Layer 9 of a small transformer language model trained on English Wikipedia (12 layers, counted from 0, width 64).
A neuron adds its activation times its output weights to the MLP's output. To switch it off is to set its activation to zero at one token and run the rest of the model.
A neuron's activation on a vector x is GELU(gate . x) times (in . x), where the dot is the dot product.

Input weights of the MLP neurons that the questions are about. A number n stands for (n - 500) times 0.0033.
n20 gate: 437,738,340,549,345,632,559,528,437,646,588,448,555,710,650,474,837,445,617,256,526,676,532,322,298,848,577,544,672,562,497,475,681,552,342,607,504,340,265,648,717,318,510,559,417,633,373,291,419,686,212,431,545,627,456,451,437,345,289,663,488,568,496,537
n23 gate: 421,358,593,624,606,695,339,492,764,469,483,668,473,587,622,514,643,586,597,378,530,686,538,495,388,661,341,412,701,677,450,516,195,555,519,575,474,567,645,445,572,350,498,429,480,669,354,384,704,452,515,654,720,609,424,471,494,535,508,283,642,215,568,663
n31 gate: 629,477,482,624,528,547,326,559,671,537,502,399,737,260,519,489,700,530,494,249,710,690,639,164,313,766,544,490,734,404,581,435,394,677,515,508,339,328,360,769,435,457,738,679,482,602,332,520,371,575,595,402,473,463,384,336,724,367,642,553,550,374,302,422
n40 gate: 430,690,697,604,318,512,612,573,534,377,594,504,760,480,478,322,477,492,459,445,418,631,567,494,524,630,421,507,623,578,475,404,160,586,565,524,497,691,557,774,501,617,489,424,755,442,713,328,539,641,414,444,670,406,787,762,459,533,336,604,522,668,628,465
n46 gate: 644,394,331,534,715,706,584,392,544,580,551,450,478,543,505,346,274,707,604,570,614,487,493,611,592,703,692,573,269,417,480,515,292,690,560,447,238,484,356,527,383,591,649,433,347,412,442,526,381,482,400,510,550,559,416,334,422,555,562,615,466,622,423,497
n57 gate: 636,374,540,399,634,226,535,515,216,465,322,603,738,424,449,492,625,525,403,481,385,456,446,438,353,404,442,385,571,478,339,253,525,518,576,667,363,743,566,396,346,723,448,762,318,717,610,439,571,432,523,174,542,609,544,572,426,323,573,373,733,460,134,339
n86 gate: 353,462,694,636,258,594,482,513,635,675,403,292,675,481,201,516,557,429,428,667,313,388,349,574,520,374,429,636,606,411,505,380,84,579,552,727,667,327,555,594,326,333,452,427,454,240,507,482,521,692,301,277,302,567,664,707,654,503,486,305,404,257,580,293
n124 gate: 417,467,414,527,452,272,645,556,298,521,612,539,463,533,608,529,529,654,468,351,584,615,398,619,626,617,332,559,300,592,752,366,340,545,541,541,398,478,521,386,749,621,673,412,551,645,380,268,857,665,442,584,298,337,80,536,321,636,317,564,426,479,547,410
n130 gate: 609,426,445,707,673,395,499,438,440,630,651,650,567,235,559,592,445,699,442,386,587,409,604,629,314,317,454,567,580,430,461,461,369,341,513,399,352,512,610,239,595,370,342,437,454,576,532,597,431,542,655,450,403,501,544,461,424,468,626,277,523,290,606,469
n133 gate: 392,610,576,616,479,404,506,329,560,478,284,301,313,435,401,685,588,398,523,737,542,472,499,532,333,114,592,504,393,502,512,517,550,528,308,462,516,528,501,637,771,470,521,549,422,521,561,521,536,714,377,384,459,347,531,633,279,497,271,487,316,369,531,320
n134 gate: 521,540,530,439,327,492,573,324,162,575,389,402,339,458,549,612,607,279,679,684,512,769,576,315,410,490,359,456,735,328,538,434,621,673,304,385,557,352,484,425,573,489,659,576,620,582,589,547,645,832,397,393,207,476,525,733,702,773,445,366,468,529,502,353
n153 gate: 306,719,457,508,515,510,324,547,498,529,322,456,676,739,793,553,506,331,552,651,662,584,637,617,357,524,558,432,573,585,620,477,584,309,406,556,578,309,393,558,495,690,676,553,331,473,260,475,700,478,455,484,596,743,676,681,388,408,585,422,461,467,577,885
n154 gate: 493,686,507,472,313,361,577,347,423,342,559,560,304,621,473,543,378,474,609,493,437,679,624,512,568,645,538,482,572,542,526,655,432,524,678,323,634,532,674,636,463,574,489,430,458,232,421,390,552,318,574,522,451,501,523,577,634,424,520,480,523,734,465,671
n162 gate: 322,362,627,695,438,463,329,673,433,706,563,570,601,408,550,294,509,362,523,274,707,553,477,518,534,614,468,598,570,595,442,627,204,477,648,501,807,673,537,656,682,441,442,663,355,598,448,627,506,390,429,285,446,436,549,592,439,648,853,569,676,683,352,597
n170 gate: 410,640,507,320,583,374,424,372,421,452,687,440,628,680,387,632,513,454,647,338,512,475,462,499,442,268,531,550,469,350,463,254,404,380,635,775,714,607,643,567,364,769,472,384,355,311,598,366,464,442,470,623,402,650,456,523,699,433,417,519,362,525,541,573
n187 gate: 518,684,717,394,482,525,577,615,560,366,476,391,525,777,127,466,484,471,529,655,585,395,410,438,505,356,513,509,101,566,175,334,499,608,491,554,713,507,457,595,637,469,373,473,571,569,481,579,466,550,462,351,686,549,345,595,337,468,516,654,602,567,494,580
n20 in: 354,451,161,741,358,752,426,580,299,536,316,607,280,616,777,403,555,501,751,682,309,519,471,344,578,268,416,362,500,483,325,565,695,715,700,679,308,302,182,477,577,389,586,432,689,353,253,466,481,547,190,262,554,510,477,334,303,359,410,636,490,681,696,823
n23 in: 538,431,554,766,279,340,614,710,205,498,521,468,656,698,645,577,512,548,337,693,637,315,637,412,488,364,483,608,562,232,667,774,453,488,511,379,552,601,586,463,644,605,237,836,443,342,560,374,752,681,500,593,328,376,395,812,405,548,519,534,338,486,313,692
n31 in: 363,527,621,463,167,656,498,709,607,233,615,365,841,434,665,129,541,632,644,397,558,739,391,428,476,669,633,619,565,374,419,468,583,554,516,516,513,426,487,479,683,486,706,450,602,553,699,473,561,692,422,463,648,390,437,570,543,383,561,362,435,426,445,579
n40 in: 656,483,541,519,406,538,542,357,574,572,683,728,575,385,483,529,485,559,490,799,663,386,530,717,225,516,571,375,508,388,338,235,731,488,581,261,239,489,623,383,550,520,349,339,405,616,467,650,533,522,454,534,300,268,403,429,369,429,494,681,612,605,434,438
n46 in: 396,516,464,327,763,627,239,620,428,438,427,293,461,413,391,334,647,572,633,490,429,741,548,511,339,544,703,322,475,404,489,424,590,499,483,567,394,476,485,474,369,550,447,274,400,665,523,562,554,612,534,570,654,379,637,350,252,490,334,383,365,527,497,404
n57 in: 603,489,366,892,648,316,475,313,712,653,559,574,428,341,557,526,718,495,223,509,420,417,580,520,304,729,557,329,682,628,556,453,714,501,485,572,421,478,315,596,748,420,423,339,368,243,462,722,276,365,512,594,495,655,540,90,274,313,447,525,513,451,663,239
n86 in: 549,589,671,529,450,659,438,611,572,386,587,598,550,755,536,467,266,361,503,451,304,652,372,671,636,502,826,418,698,377,253,428,522,443,413,705,674,677,791,632,653,384,601,562,633,449,532,440,336,244,566,218,629,686,293,777,521,328,826,379,601,446,423,559
n124 in: 694,370,668,616,471,420,352,544,540,398,670,663,417,602,482,268,491,473,302,523,586,384,516,363,594,416,635,471,382,290,561,549,338,347,326,411,377,350,649,280,554,388,469,331,433,436,563,402,208,345,418,280,373,405,560,328,177,486,555,418,523,154,500,556
n130 in: 491,576,392,419,420,258,587,289,521,701,744,596,407,643,522,649,910,377,476,529,503,595,589,609,518,600,624,596,609,467,565,477,437,662,862,597,661,809,491,613,580,354,463,235,588,383,411,697,486,678,467,674,404,651,666,611,462,402,675,396,479,628,538,484
n133 in: 583,448,250,566,475,542,678,372,515,795,439,532,397,428,517,559,489,532,568,467,185,382,538,563,518,559,650,454,394,184,438,279,387,613,546,353,356,572,444,811,619,406,403,524,359,396,519,595,570,393,472,433,461,535,411,589,407,403,590,467,494,788,643,591
n134 in: 504,469,806,419,516,331,342,418,457,662,493,566,552,547,503,581,690,542,198,453,485,623,644,205,515,391,271,457,771,572,421,470,353,507,580,809,594,370,676,638,493,368,199,579,779,680,766,516,450,481,431,640,478,562,334,525,829,486,621,436,642,367,331,548
n153 in: 357,390,292,223,814,506,756,611,542,639,606,516,79,567,479,466,451,624,260,322,359,531,471,612,496,441,316,389,535,386,362,492,461,413,709,776,562,499,436,319,324,720,370,727,361,304,678,652,502,482,604,425,555,632,503,438,828,571,477,586,655,449,581,702
n154 in: 440,647,558,345,377,301,356,329,320,447,427,744,569,479,302,724,386,493,362,393,512,547,422,371,499,433,320,579,446,587,482,609,758,524,452,470,639,554,487,529,560,562,491,484,598,494,464,383,652,540,484,476,564,565,498,426,626,631,614,323,622,477,568,390
n162 in: 566,842,548,235,314,403,679,339,410,486,361,586,387,264,396,385,565,636,635,685,492,593,490,239,592,263,463,287,628,323,643,418,675,433,271,445,390,426,627,582,554,391,564,137,591,559,526,672,555,578,443,558,455,560,528,288,575,224,628,339,425,602,731,544
n170 in: 306,523,543,619,535,464,578,472,348,580,309,28,367,533,553,593,587,68,338,519,407,369,438,482,651,561,449,580,455,486,332,353,635,398,522,596,618,595,472,156,514,444,581,614,652,346,469,374,553,460,593,498,607,688,510,338,423,515,514,588,548,485,581,288
n187 in: 665,692,358,517,657,268,496,494,347,346,505,263,515,714,521,385,344,241,754,269,702,668,502,398,597,417,567,510,263,387,717,419,675,480,480,406,629,488,443,552,386,510,688,355,395,647,275,523,450,556,553,408,298,417,352,498,573,561,366,492,278,604,539,514

Output weights of the MLP neurons that the questions are about. A number n stands for (n - 500) times 0.0016.
n20: 246,713,611,604,520,468,690,738,746,236,627,412,377,366,457,524,561,846,687,372,631,432,589,643,318,405,487,367,510,574,494,679,959,484,112,752,693,332,594,538,77,632,397,463,403,894,309,430,131,263,422,230,372,258,276,544,801,741,375,442,401,595,654,591
n23: 399,678,293,338,532,518,514,458,362,232,714,540,478,470,334,224,544,448,323,611,606,375,382,605,415,361,506,413,325,479,688,545,665,636,200,427,368,492,593,506,797,511,781,660,367,459,583,491,697,528,357,234,376,458,448,614,645,419,323,724,463,390,578,807
n31: 440,674,504,734,168,383,437,410,552,531,653,836,542,428,485,448,604,544,326,587,698,98,265,725,922,264,410,586,544,554,377,526,644,407,391,421,417,472,607,146,494,511,559,409,632,667,536,675,427,559,404,516,750,427,543,792,599,412,610,658,454,750,307,355
n40: 424,764,532,514,495,491,717,647,334,535,599,588,516,895,631,350,413,651,358,727,394,325,660,638,463,607,297,657,445,806,549,357,500,619,546,731,596,592,727,289,276,512,421,362,579,626,598,522,398,486,435,648,570,785,349,759,650,523,485,711,568,118,437,472
n46: 579,330,422,762,433,509,525,564,230,275,454,489,419,689,597,418,378,473,393,484,380,478,341,352,338,673,299,465,682,427,397,621,379,458,499,640,559,406,140,340,699,433,407,585,603,574,623,627,495,742,526,66,460,483,310,408,593,593,444,530,424,698,368,515
n57: 735,481,379,568,612,475,731,657,351,447,726,215,319,473,350,487,833,483,461,463,606,802,410,507,364,494,502,397,517,372,384,437,392,703,288,676,51,631,300,731,501,479,496,209,361,678,410,392,294,223,337,559,152,577,356,556,474,967,348,368,614,581,642,209
n86: 539,252,364,599,150,488,452,550,376,588,421,326,521,599,61,735,752,176,659,588,226,439,421,520,333,325,383,294,411,260,396,631,442,775,630,636,370,155,675,650,401,428,461,565,536,270,250,477,666,818,530,396,439,807,497,316,477,442,547,483,364,292,562,648
n124: 447,108,521,597,473,468,418,468,436,699,170,65,403,741,273,569,415,488,648,457,240,612,445,567,329,224,128,443,381,806,770,424,751,346,683,560,715,314,150,710,104,662,457,474,406,584,514,310,378,638,593,588,672,729,550,404,698,492,367,323,692,381,516,430
n130: 647,511,649,535,657,620,132,628,456,709,795,520,588,280,595,462,321,802,152,790,604,436,424,587,276,642,532,435,619,387,399,535,722,381,314,304,800,546,700,149,674,655,385,645,599,483,442,431,632,559,497,363,575,367,592,888,348,655,671,331,499,539,620,437
n133: 428,294,426,278,297,494,755,464,570,594,431,465,318,648,583,354,429,460,324,390,527,581,755,246,337,417,450,532,774,222,559,485,505,573,576,290,259,301,683,510,361,403,523,416,600,703,616,741,576,662,561,148,390,312,839,547,355,405,568,401,759,576,583,695
n134: 514,495,621,670,577,540,337,412,661,711,504,692,748,577,586,559,503,123,454,428,458,384,438,554,959,796,767,526,504,496,251,543,160,361,444,394,673,705,481,781,965,596,632,534,510,266,57,477,580,180,719,802,954,497,351,408,592,690,509,653,405,366,641,672
n153: 384,504,570,869,736,367,684,572,617,671,729,486,538,379,544,591,349,720,739,324,647,628,746,554,657,690,737,537,761,471,800,456,412,403,366,350,455,293,807,637,547,161,300,294,355,392,375,542,484,565,509,652,191,434,332,462,485,897,505,175,323,438,801,787
n154: 522,542,589,440,241,579,516,519,469,291,471,576,332,580,354,511,622,277,648,534,447,692,696,417,473,353,750,435,416,514,472,595,614,832,524,469,315,330,393,564,323,398,494,650,563,534,647,339,461,453,691,731,662,458,593,204,393,187,512,478,313,503,582,523
n162: 600,605,617,696,769,568,346,425,383,602,611,431,698,584,279,474,339,281,564,629,813,607,230,751,580,265,372,318,379,547,555,593,407,380,692,614,299,600,513,585,314,494,676,542,587,92,74,693,866,259,399,588,280,488,619,479,450,408,621,419,339,296,356,335
n170: 694,251,397,418,564,818,655,135,716,459,306,508,702,624,447,620,594,525,645,456,401,690,568,455,452,462,499,638,711,377,467,502,569,301,313,429,387,391,347,696,490,359,657,291,674,279,470,447,497,434,511,476,794,408,215,215,604,396,509,292,621,316,781,430
n187: 491,549,700,409,403,290,474,466,501,637,303,643,441,290,630,480,408,598,476,131,702,381,638,571,556,579,342,381,523,527,683,396,329,445,241,427,511,493,367,465,200,338,589,631,625,628,886,431,394,200,371,485,532,257,651,565,690,501,671,482,275,460,664,127

Each question names a token from some text and the token that comes next. It shows the vector x that enters the MLP there. A number n stands for (n - 500) times 0.012.

Then comes g, the gradient of the next token's log-probability with respect to the MLP's output, scaled to length 1. A neuron's effect is roughly proportional to its activation times (output weights . g). A number n stands for (n - 500) times 0.001.

"ar", then "ly "
x: 531,431,555,477,306,469,484,536,448,425,531,513,616,503,733,447,528,422,458,447,450,454,484,465,483,516,596,525,526,494,557,625,504,570,507,374,480,433,404,558,642,371,670,507,522,615,588,504,518,302,538,546,605,530,618,357,565,418,349,452,516,461,537,500
g: 428,552,614,699,342,515,295,472,442,511,339,728,383,404,476,400,803,244,523,613,527,566,465,400,464,448,428,625,584,670,351,566,575,339,552,579,873,718,458,335,750,610,418,493,521,561,611,271,527,435,440,367,605,492,471,554,592,472,616,525,435,556,448,468
Which two neurons, each switched off alone, lower its probability most, in order? n31, n153

"| ", then "B"
x: 413,351,578,390,523,443,453,432,498,403,448,567,525,527,534,457,540,421,535,533,553,560,535,514,594,518,567,485,470,452,461,447,764,470,617,499,513,421,585,530,378,367,445,441,496,516,485,461,467,413,445,851,582,502,560,489,470,451,423,504,437,541,593,435
g: 299,646,635,543,610,505,445,605,347,496,623,444,506,676,297,477,518,613,412,680,441,781,531,613,566,426,626,228,427,801,572,397,316,372,572,527,724,487,509,335,472,425,604,669,519,374,479,473,631,612,509,523,532,691,557,349,550,618,466,513,323,387,291,358
Which neuron, switched off, raises the next token's probability most? n170

"E", then "ar"
x: 446,368,523,441,427,421,575,494,514,314,661,634,588,491,620,614,483,424,448,413,531,599,489,615,561,596,586,514,592,509,525,461,581,576,550,392,430,516,397,590,493,469,455,478,664,559,492,558,479,466,585,715,548,534,482,502,451,471,371,475,391,588,496,549
g: 600,634,574,471,698,453,556,381,411,470,542,475,521,753,321,524,593,388,189,516,414,652,496,631,385,308,208,537,525,724,550,486,517,324,645,602,606,399,357,713,517,490,541,518,548,651,233,721,443,674,557,483,509,517,368,601,366,583,616,397,457,455,335,501
Switching off which neuron hurts the next token most? n40

"at", then "al "
x: 393,470,559,454,390,661,465,558,538,390,541,641,636,530,562,594,464,529,596,509,465,458,398,388,604,499,443,502,581,622,505,686,491,632,589,338,528,397,423,496,518,498,452,508,580,551,464,566,338,457,533,402,544,552,485,519,475,479,395,375,503,423,612,427
g: 443,479,473,534,415,548,454,670,517,741,395,179,504,698,577,631,477,640,454,728,365,597,451,457,813,550,391,495,607,677,391,540,564,581,606,652,772,451,670,576,631,539,717,465,530,400,511,477,514,676,583,392,516,526,667,269,433,352,501,490,685,467,522,376
Switching off which neuron hurts the next token most? n23

"om", then "ot"
x: 467,453,570,392,494,555,493,602,510,462,408,461,478,405,503,498,442,483,528,416,544,482,468,551,646,299,498,481,534,588,484,467,548,599,723,421,683,553,523,564,629,529,509,566,452,589,479,520,340,448,537,563,499,339,505,530,499,573,547,428,495,619,394,583
g: 538,749,453,367,516,262,589,389,649,509,481,531,547,650,92,689,471,475,417,240,628,406,589,601,473,498,431,338,662,625,519,436,552,471,498,481,418,468,498,710,448,484,698,506,563,571,393,501,428,686,443,319,671,476,439,665,570,725,626,478,668,385,354,448
Switching off which neuron hurts the next token most? n187

"J", then "ul"
x: 538,421,461,483,444,486,598,339,553,485,516,525,524,429,556,647,528,413,608,448,633,525,414,548,413,520,573,383,416,522,461,431,575,469,617,471,596,447,467,541,638,340,565,636,617,518,495,528,516,352,643,569,479,440,469,483,421,452,474,355,348,557,437,547
g: 334,559,673,628,650,710,645,647,469,603,552,402,935,559,498,581,532,380,591,590,497,373,368,326,476,399,575,451,443,494,324,502,588,543,368,341,493,395,592,632,598,557,805,534,339,479,446,450,619,507,431,398,660,477,374,548,376,484,662,273,508,493,553,709
Switching off which neuron hurts the next token most? n130

"en", then "s"
x: 568,568,547,627,371,602,506,494,476,607,481,451,502,548,571,591,598,436,506,378,508,416,456,578,624,491,531,482,544,603,506,481,584,704,572,472,531,510,558,392,612,375,558,609,510,485,460,559,338,416,423,628,557,420,634,530,328,595,489,488,443,469,465,424
g: 437,354,415,657,473,616,500,541,768,350,482,596,348,381,555,493,461,346,774,480,448,462,461,719,399,655,532,688,469,422,458,404,570,526,575,505,507,838,555,482,542,651,453,600,415,704,731,384,457,554,372,554,520,510,631,605,287,387,214,415,445,699,615,549
Switching off which neuron hurts the next token most? n162

"c", then "e"
x: 479,476,509,381,517,522,581,517,513,569,312,487,644,533,460,578,543,524,487,617,489,398,496,560,563,402,664,372,495,370,514,601,492,583,563,529,536,373,559,468,567,558,411,554,577,560,571,565,386,483,495,429,581,440,469,561,389,410,453,493,552,640,715,417
g: 657,477,301,432,332,631,590,504,619,452,573,361,486,355,437,581,619,703,599,458,714,445,669,478,576,444,489,616,691,314,211,493,295,463,637,395,481,266,402,332,451,146,526,589,543,442,388,626,520,546,766,625,498,573,466,573,422,447,595,549,504,656,463,507
Switching off which neuron hurts the next token most? n133

"tr", then "ain"
x: 633,522,522,497,493,520,598,418,388,332,537,450,490,571,573,597,499,440,541,562,437,485,514,419,492,534,467,365,619,536,263,623,600,518,550,489,595,357,569,609,591,578,456,512,510,581,429,529,319,419,529,586,632,509,635,386,495,491,414,414,460,568,479,444
g: 536,600,473,339,459,717,676,564,444,540,432,477,505,254,533,272,331,522,320,586,628,627,646,510,168,703,527,527,566,513,587,433,577,680,739,422,484,471,449,372,502,735,442,642,309,627,479,601,524,428,462,367,562,274,464,554,584,736,457,632,420,365,499,406
Switching off which neuron hurts the next token most? n20

"ed ", then "the "
x: 522,443,546,383,432,480,476,530,489,433,430,559,561,455,482,461,589,472,542,494,521,546,495,510,495,581,535,469,521,497,386,383,575,490,616,488,541,439,604,512,348,434,489,471,511,542,423,504,419,539,517,971,638,551,505,507,573,466,417,534,455,500,599,444
g: 669,482,322,471,587,564,391,461,615,397,281,453,492,416,340,730,552,392,625,583,422,522,389,501,483,236,478,375,532,615,716,402,573,419,481,403,463,406,495,645,458,372,716,462,511,278,443,418,450,719,174,515,662,650,579,323,521,433,550,321,618,414,479,742
Which neuron, switched off, raises the next token's probability most? n23

"200", then "4"
x: 413,363,485,485,535,489,611,495,604,531,520,550,518,475,544,519,543,491,575,450,582,379,591,570,535,446,557,472,559,315,536,406,553,631,658,439,407,397,503,540,558,401,398,470,475,670,568,502,387,403,598,590,560,508,518,557,397,327,525,529,424,569,512,323
g: 787,480,346,478,469,181,345,708,427,295,441,588,475,637,716,536,569,432,635,450,610,474,583,487,405,574,460,680,444,487,605,501,370,638,336,354,465,599,589,462,319,491,565,188,560,516,516,371,333,439,639,517,296,276,391,401,572,516,494,469,301,619,494,503
Which neuron, switched off, raises the next token's probability most? n130

"t", then "al"
x: 446,432,672,521,522,498,549,493,602,414,559,534,485,511,556,542,492,486,623,457,443,511,333,503,583,636,435,437,567,619,652,676,485,642,572,476,340,456,494,530,407,484,531,563,480,591,373,428,463,436,642,423,610,380,572,487,459,434,506,424,418,557,512,580
g: 466,384,554,238,402,683,604,390,508,599,645,372,485,764,530,586,678,489,403,682,362,474,310,527,505,458,393,536,727,679,371,551,610,546,622,568,799,352,534,393,569,490,334,431,594,276,407,537,425,640,497,412,414,344,435,550,423,435,490,657,666,355,362,311
Which two neurons, each switched off alone, lower its probability most, in order? n23, n154

"ec", then "tion"
x: 497,412,504,426,578,576,551,504,544,479,378,412,530,538,547,594,443,469,456,488,456,355,584,596,525,474,579,369,567,491,608,637,597,574,528,492,486,341,497,591,645,478,481,513,474,626,458,515,581,332,411,633,606,596,548,569,419,506,516,407,329,632,615,445
g: 596,589,472,353,467,576,619,593,509,385,532,538,514,736,617,408,589,477,332,476,422,374,554,478,388,636,558,475,441,615,565,458,529,624,331,173,587,512,463,371,339,733,511,628,606,418,526,496,592,714,486,638,318,228,610,659,437,545,355,549,286,696,392,217
Which two neurons, each switched off alone, lower its probability most, in order? n153, n133

"en", then "i"
x: 542,559,456,491,429,621,486,625,393,508,546,542,435,451,534,518,614,486,404,429,529,403,395,572,575,503,458,395,402,406,509,541,468,714,537,430,482,505,522,236,472,368,515,613,590,406,520,444,380,500,451,575,575,344,608,495,341,553,523,469,486,491,416,408
g: 589,460,490,469,504,644,479,301,292,591,612,336,361,405,550,708,552,606,502,674,506,489,444,508,451,138,521,583,439,328,572,553,652,513,541,555,542,296,367,325,658,681,620,577,606,480,355,257,393,709,626,505,540,672,338,548,347,494,483,634,644,427,546,706
Switching off which neuron hurts the next token most? n124

" ", then "f"
x: 557,488,488,401,476,476,459,485,469,375,472,596,532,627,501,546,565,570,598,439,553,479,473,509,515,528,610,457,477,540,490,485,480,569,601,496,551,435,517,544,288,529,484,558,431,554,522,584,416,367,517,944,566,492,597,523,530,519,426,523,426,516,496,468
g: 424,250,637,510,415,334,426,414,479,496,386,615,446,410,467,566,499,457,356,462,169,566,456,412,518,545,413,189,519,409,391,630,414,622,533,750,299,578,458,542,466,421,531,644,522,368,371,700,434,573,519,542,283,834,547,381,579,485,444,367,505,590,287,346
Which two neurons, each switched off alone, lower its probability most, in order? n170, n46

"ent ", then "in"
x: 542,418,519,401,466,459,495,586,484,533,419,529,526,584,461,574,530,490,589,524,531,478,554,552,579,555,636,427,477,520,454,427,552,513,586,511,482,473,558,605,327,543,472,512,471,503,512,514,334,359,500,931,591,444,531,513,503,447,470,488,391,563,549,375
g: 533,552,429,622,169,581,420,581,470,454,480,606,523,599,538,192,488,574,668,697,535,457,421,658,463,367,638,474,542,521,360,682,708,466,532,572,508,453,410,558,448,761,379,623,539,612,298,697,470,533,577,529,696,401,525,801,582,556,594,577,474,323,456,745
Switching off which neuron hurts the next token most? n170

"ay", then "ing "
x: 513,459,550,385,433,549,511,639,450,593,483,525,493,518,480,514,553,495,492,442,493,349,438,602,523,495,584,478,601,522,387,648,498,668,628,449,524,515,550,710,681,519,528,543,608,582,589,560,501,335,498,537,595,514,530,401,496,453,495,514,412,543,638,311
g: 500,540,388,465,397,571,409,236,462,456,600,472,387,665,378,452,460,328,224,802,701,516,400,414,772,245,655,617,566,398,635,593,417,693,456,494,361,472,391,597,632,491,666,590,435,317,498,406,501,352,555,313,525,310,485,362,383,410,465,543,494,389,562,506
Which two neurons, each switched off alone, lower its probability most, in order? n187, n40

"on", then "y"
x: 606,549,608,457,451,605,521,540,452,389,568,551,449,374,549,554,611,559,459,417,416,505,331,516,642,496,416,405,453,574,603,601,305,665,520,462,398,362,402,494,445,404,460,513,569,481,540,444,396,479,602,505,477,402,557,505,450,496,478,355,519,554,547,533
g: 584,585,530,345,603,396,407,444,432,485,646,575,486,408,654,455,636,397,570,933,304,474,519,498,417,188,435,644,653,571,581,571,606,561,343,463,656,364,523,367,498,695,381,361,550,473,366,541,423,563,704,503,473,375,464,585,443,640,400,713,748,599,503,406
Which neuron, switched off, raises the next token's probability most? n40

"y", then "en"
x: 584,510,523,465,467,581,611,600,398,566,614,604,420,550,493,577,472,509,578,457,484,399,421,490,534,521,406,334,461,402,468,696,447,561,612,341,475,475,430,523,511,416,390,553,684,498,504,467,358,540,430,587,571,403,512,500,433,538,365,463,581,530,606,409
g: 377,368,538,417,446,414,591,444,360,451,748,292,456,803,689,394,380,565,514,650,616,418,407,427,501,367,708,433,468,616,680,626,393,752,488,630,536,322,325,230,460,692,495,448,441,671,487,569,470,539,561,551,466,394,493,480,609,665,326,408,409,325,355,501
Switching off which neuron hurts the next token most? n20

" ", then "for "
x: 587,477,479,406,506,530,512,521,532,493,543,568,482,645,523,551,561,531,609,438,464,433,492,534,601,546,598,406,403,531,448,627,524,565,561,422,496,483,454,548,212,494,453,518,432,457,576,540,448,284,542,824,529,514,532,531,555,476,429,501,433,520,475,407
g: 530,450,548,490,506,540,486,619,577,829,406,307,511,394,343,658,480,289,482,451,625,545,511,529,645,553,569,513,482,643,311,361,679,739,451,756,623,571,519,613,544,473,476,273,307,373,401,366,464,262,477,478,404,564,318,673,534,550,754,572,438,609,657,399
Which neuron, switched off, raises the next token's probability most? n46

"F", then "-"
x: 484,450,531,535,506,620,465,511,514,494,388,618,705,504,522,572,508,514,503,536,531,464,509,539,582,498,532,376,407,403,446,651,505,522,578,469,607,354,500,415,550,526,427,579,541,413,631,562,386,575,562,638,514,461,444,563,378,486,390,284,499,516,667,408
g: 514,481,574,653,370,561,566,525,620,746,697,794,396,492,581,692,679,594,442,273,505,535,279,641,559,391,482,434,442,584,505,716,371,621,529,512,336,572,354,366,493,363,396,589,484,473,374,451,444,262,611,394,628,416,615,425,476,591,579,633,389,471,430,168
Which neuron, switched off, raises the next token's probability most? n187

"=", then "\n\n"
x: 566,160,517,473,593,493,501,395,549,497,429,561,601,517,455,556,554,391,419,549,564,632,538,578,603,574,481,621,525,390,475,630,538,490,537,522,460,502,483,515,415,276,495,520,565,446,468,514,341,485,566,666,532,409,520,443,434,475,488,493,352,598,528,468
g: 420,600,565,410,495,583,442,404,408,622,385,386,411,532,554,542,439,565,414,438,548,442,457,367,368,390,569,345,692,442,157,535,244,485,418,681,451,565,317,501,717,544,481,486,370,444,428,549,473,514,588,666,171,315,540,433,368,807,635,494,265,495,454,319
Switching off which neuron hurts the next token most? n31

", ", then "le"
x: 452,356,573,414,416,451,485,495,445,358,433,466,444,528,551,496,539,476,638,547,503,518,446,562,539,579,590,485,446,624,417,449,587,477,650,462,472,461,469,557,386,443,411,537,508,436,519,552,345,420,504,858,610,460,553,536,469,444,467,606,437,552,492,420
g: 425,514,656,523,482,337,575,519,524,469,466,385,703,639,556,278,479,589,425,703,546,528,354,385,643,687,693,371,519,472,477,657,424,464,530,439,590,497,506,308,537,637,471,640,616,805,267,682,713,469,648,423,690,665,669,653,479,691,380,473,672,522,374,532
Switching off which neuron hurts the next token most? n154

"te", then "in "
x: 565,512,532,378,456,497,574,550,436,546,438,610,621,533,493,639,490,536,605,529,556,538,444,588,566,503,514,452,608,477,387,605,501,632,536,493,539,380,461,704,608,635,548,682,564,563,571,483,393,354,501,578,554,392,588,556,585,466,517,360,575,498,500,364
g: 668,436,310,355,465,453,383,456,662,448,615,599,669,533,663,305,495,355,632,689,456,416,618,644,454,384,554,574,449,543,449,534,377,431,423,614,589,482,635,485,583,255,500,526,486,436,523,585,433,240,534,661,431,323,185,561,444,574,573,669,702,149,548,552
Switching off which neuron hurts the next token most? n134

"ri", then "tion "
x: 693,510,527,442,556,585,637,431,372,555,496,561,427,582,521,546,479,503,414,411,429,597,435,542,573,353,542,347,558,521,464,602,571,625,532,350,541,409,525,489,587,438,315,536,485,551,521,528,365,547,471,424,567,641,516,413,517,477,450,519,350,481,580,394
g: 546,450,311,523,383,520,679,452,444,686,343,307,430,457,441,599,366,308,535,464,409,564,648,487,316,517,500,393,495,333,526,395,428,504,555,486,135,439,325,464,513,293,606,350,411,529,309,555,542,249,216,430,591,665,602,620,410,608,651,297,623,534,483,534
Which neuron, switched off, raises the next token's probability most? n20

"s", then "u"
x: 525,505,633,480,408,549,525,432,504,552,440,640,617,601,508,614,503,463,562,510,427,363,419,547,587,420,597,457,596,452,485,497,544,578,600,491,561,530,550,515,618,558,451,646,483,589,514,627,453,320,478,474,530,387,424,510,505,647,454,363,381,517,647,353
g: 367,472,401,434,625,822,457,339,488,479,500,96,414,525,730,591,458,517,621,426,514,565,507,523,410,625,759,457,571,596,585,522,322,532,533,577,591,472,569,247,503,411,464,529,594,424,513,756,344,237,618,513,406,540,400,558,410,606,469,463,230,446,459,579
Which neuron, switched off, raises the next token's probability most? n86

"t", then "on "
x: 436,405,600,450,339,417,563,448,535,418,515,549,447,418,468,518,460,441,448,573,553,447,465,573,615,508,520,272,528,561,537,663,426,518,525,341,402,451,466,316,387,471,330,525,468,457,520,494,429,498,537,506,557,336,453,430,410,372,421,397,559,467,490,401
g: 523,483,361,510,535,394,651,551,791,682,520,397,699,692,461,583,401,661,669,407,487,649,477,547,625,337,493,352,690,709,467,308,586,521,637,618,504,164,541,658,621,523,511,470,286,500,442,415,444,229,408,433,414,321,602,505,516,408,363,417,531,508,641,483
Switching off which neuron hurts the next token most? n130

" ", then "("
x: 526,455,472,351,465,429,503,501,573,458,418,500,496,577,553,545,540,495,517,499,523,444,503,583,635,496,676,403,507,541,384,490,497,568,591,422,508,432,489,581,266,566,433,513,413,473,605,539,451,370,509,793,506,491,461,511,466,395,502,437,425,611,534,360
g: 494,489,394,450,536,512,611,638,392,565,575,794,449,512,448,603,717,583,449,476,529,511,420,335,442,523,609,399,678,303,465,507,635,364,301,623,433,567,406,522,606,476,329,608,188,541,693,426,529,424,477,488,449,453,471,137,255,491,357,371,642,388,533,255
Switching off which neuron hurts the next token most? n46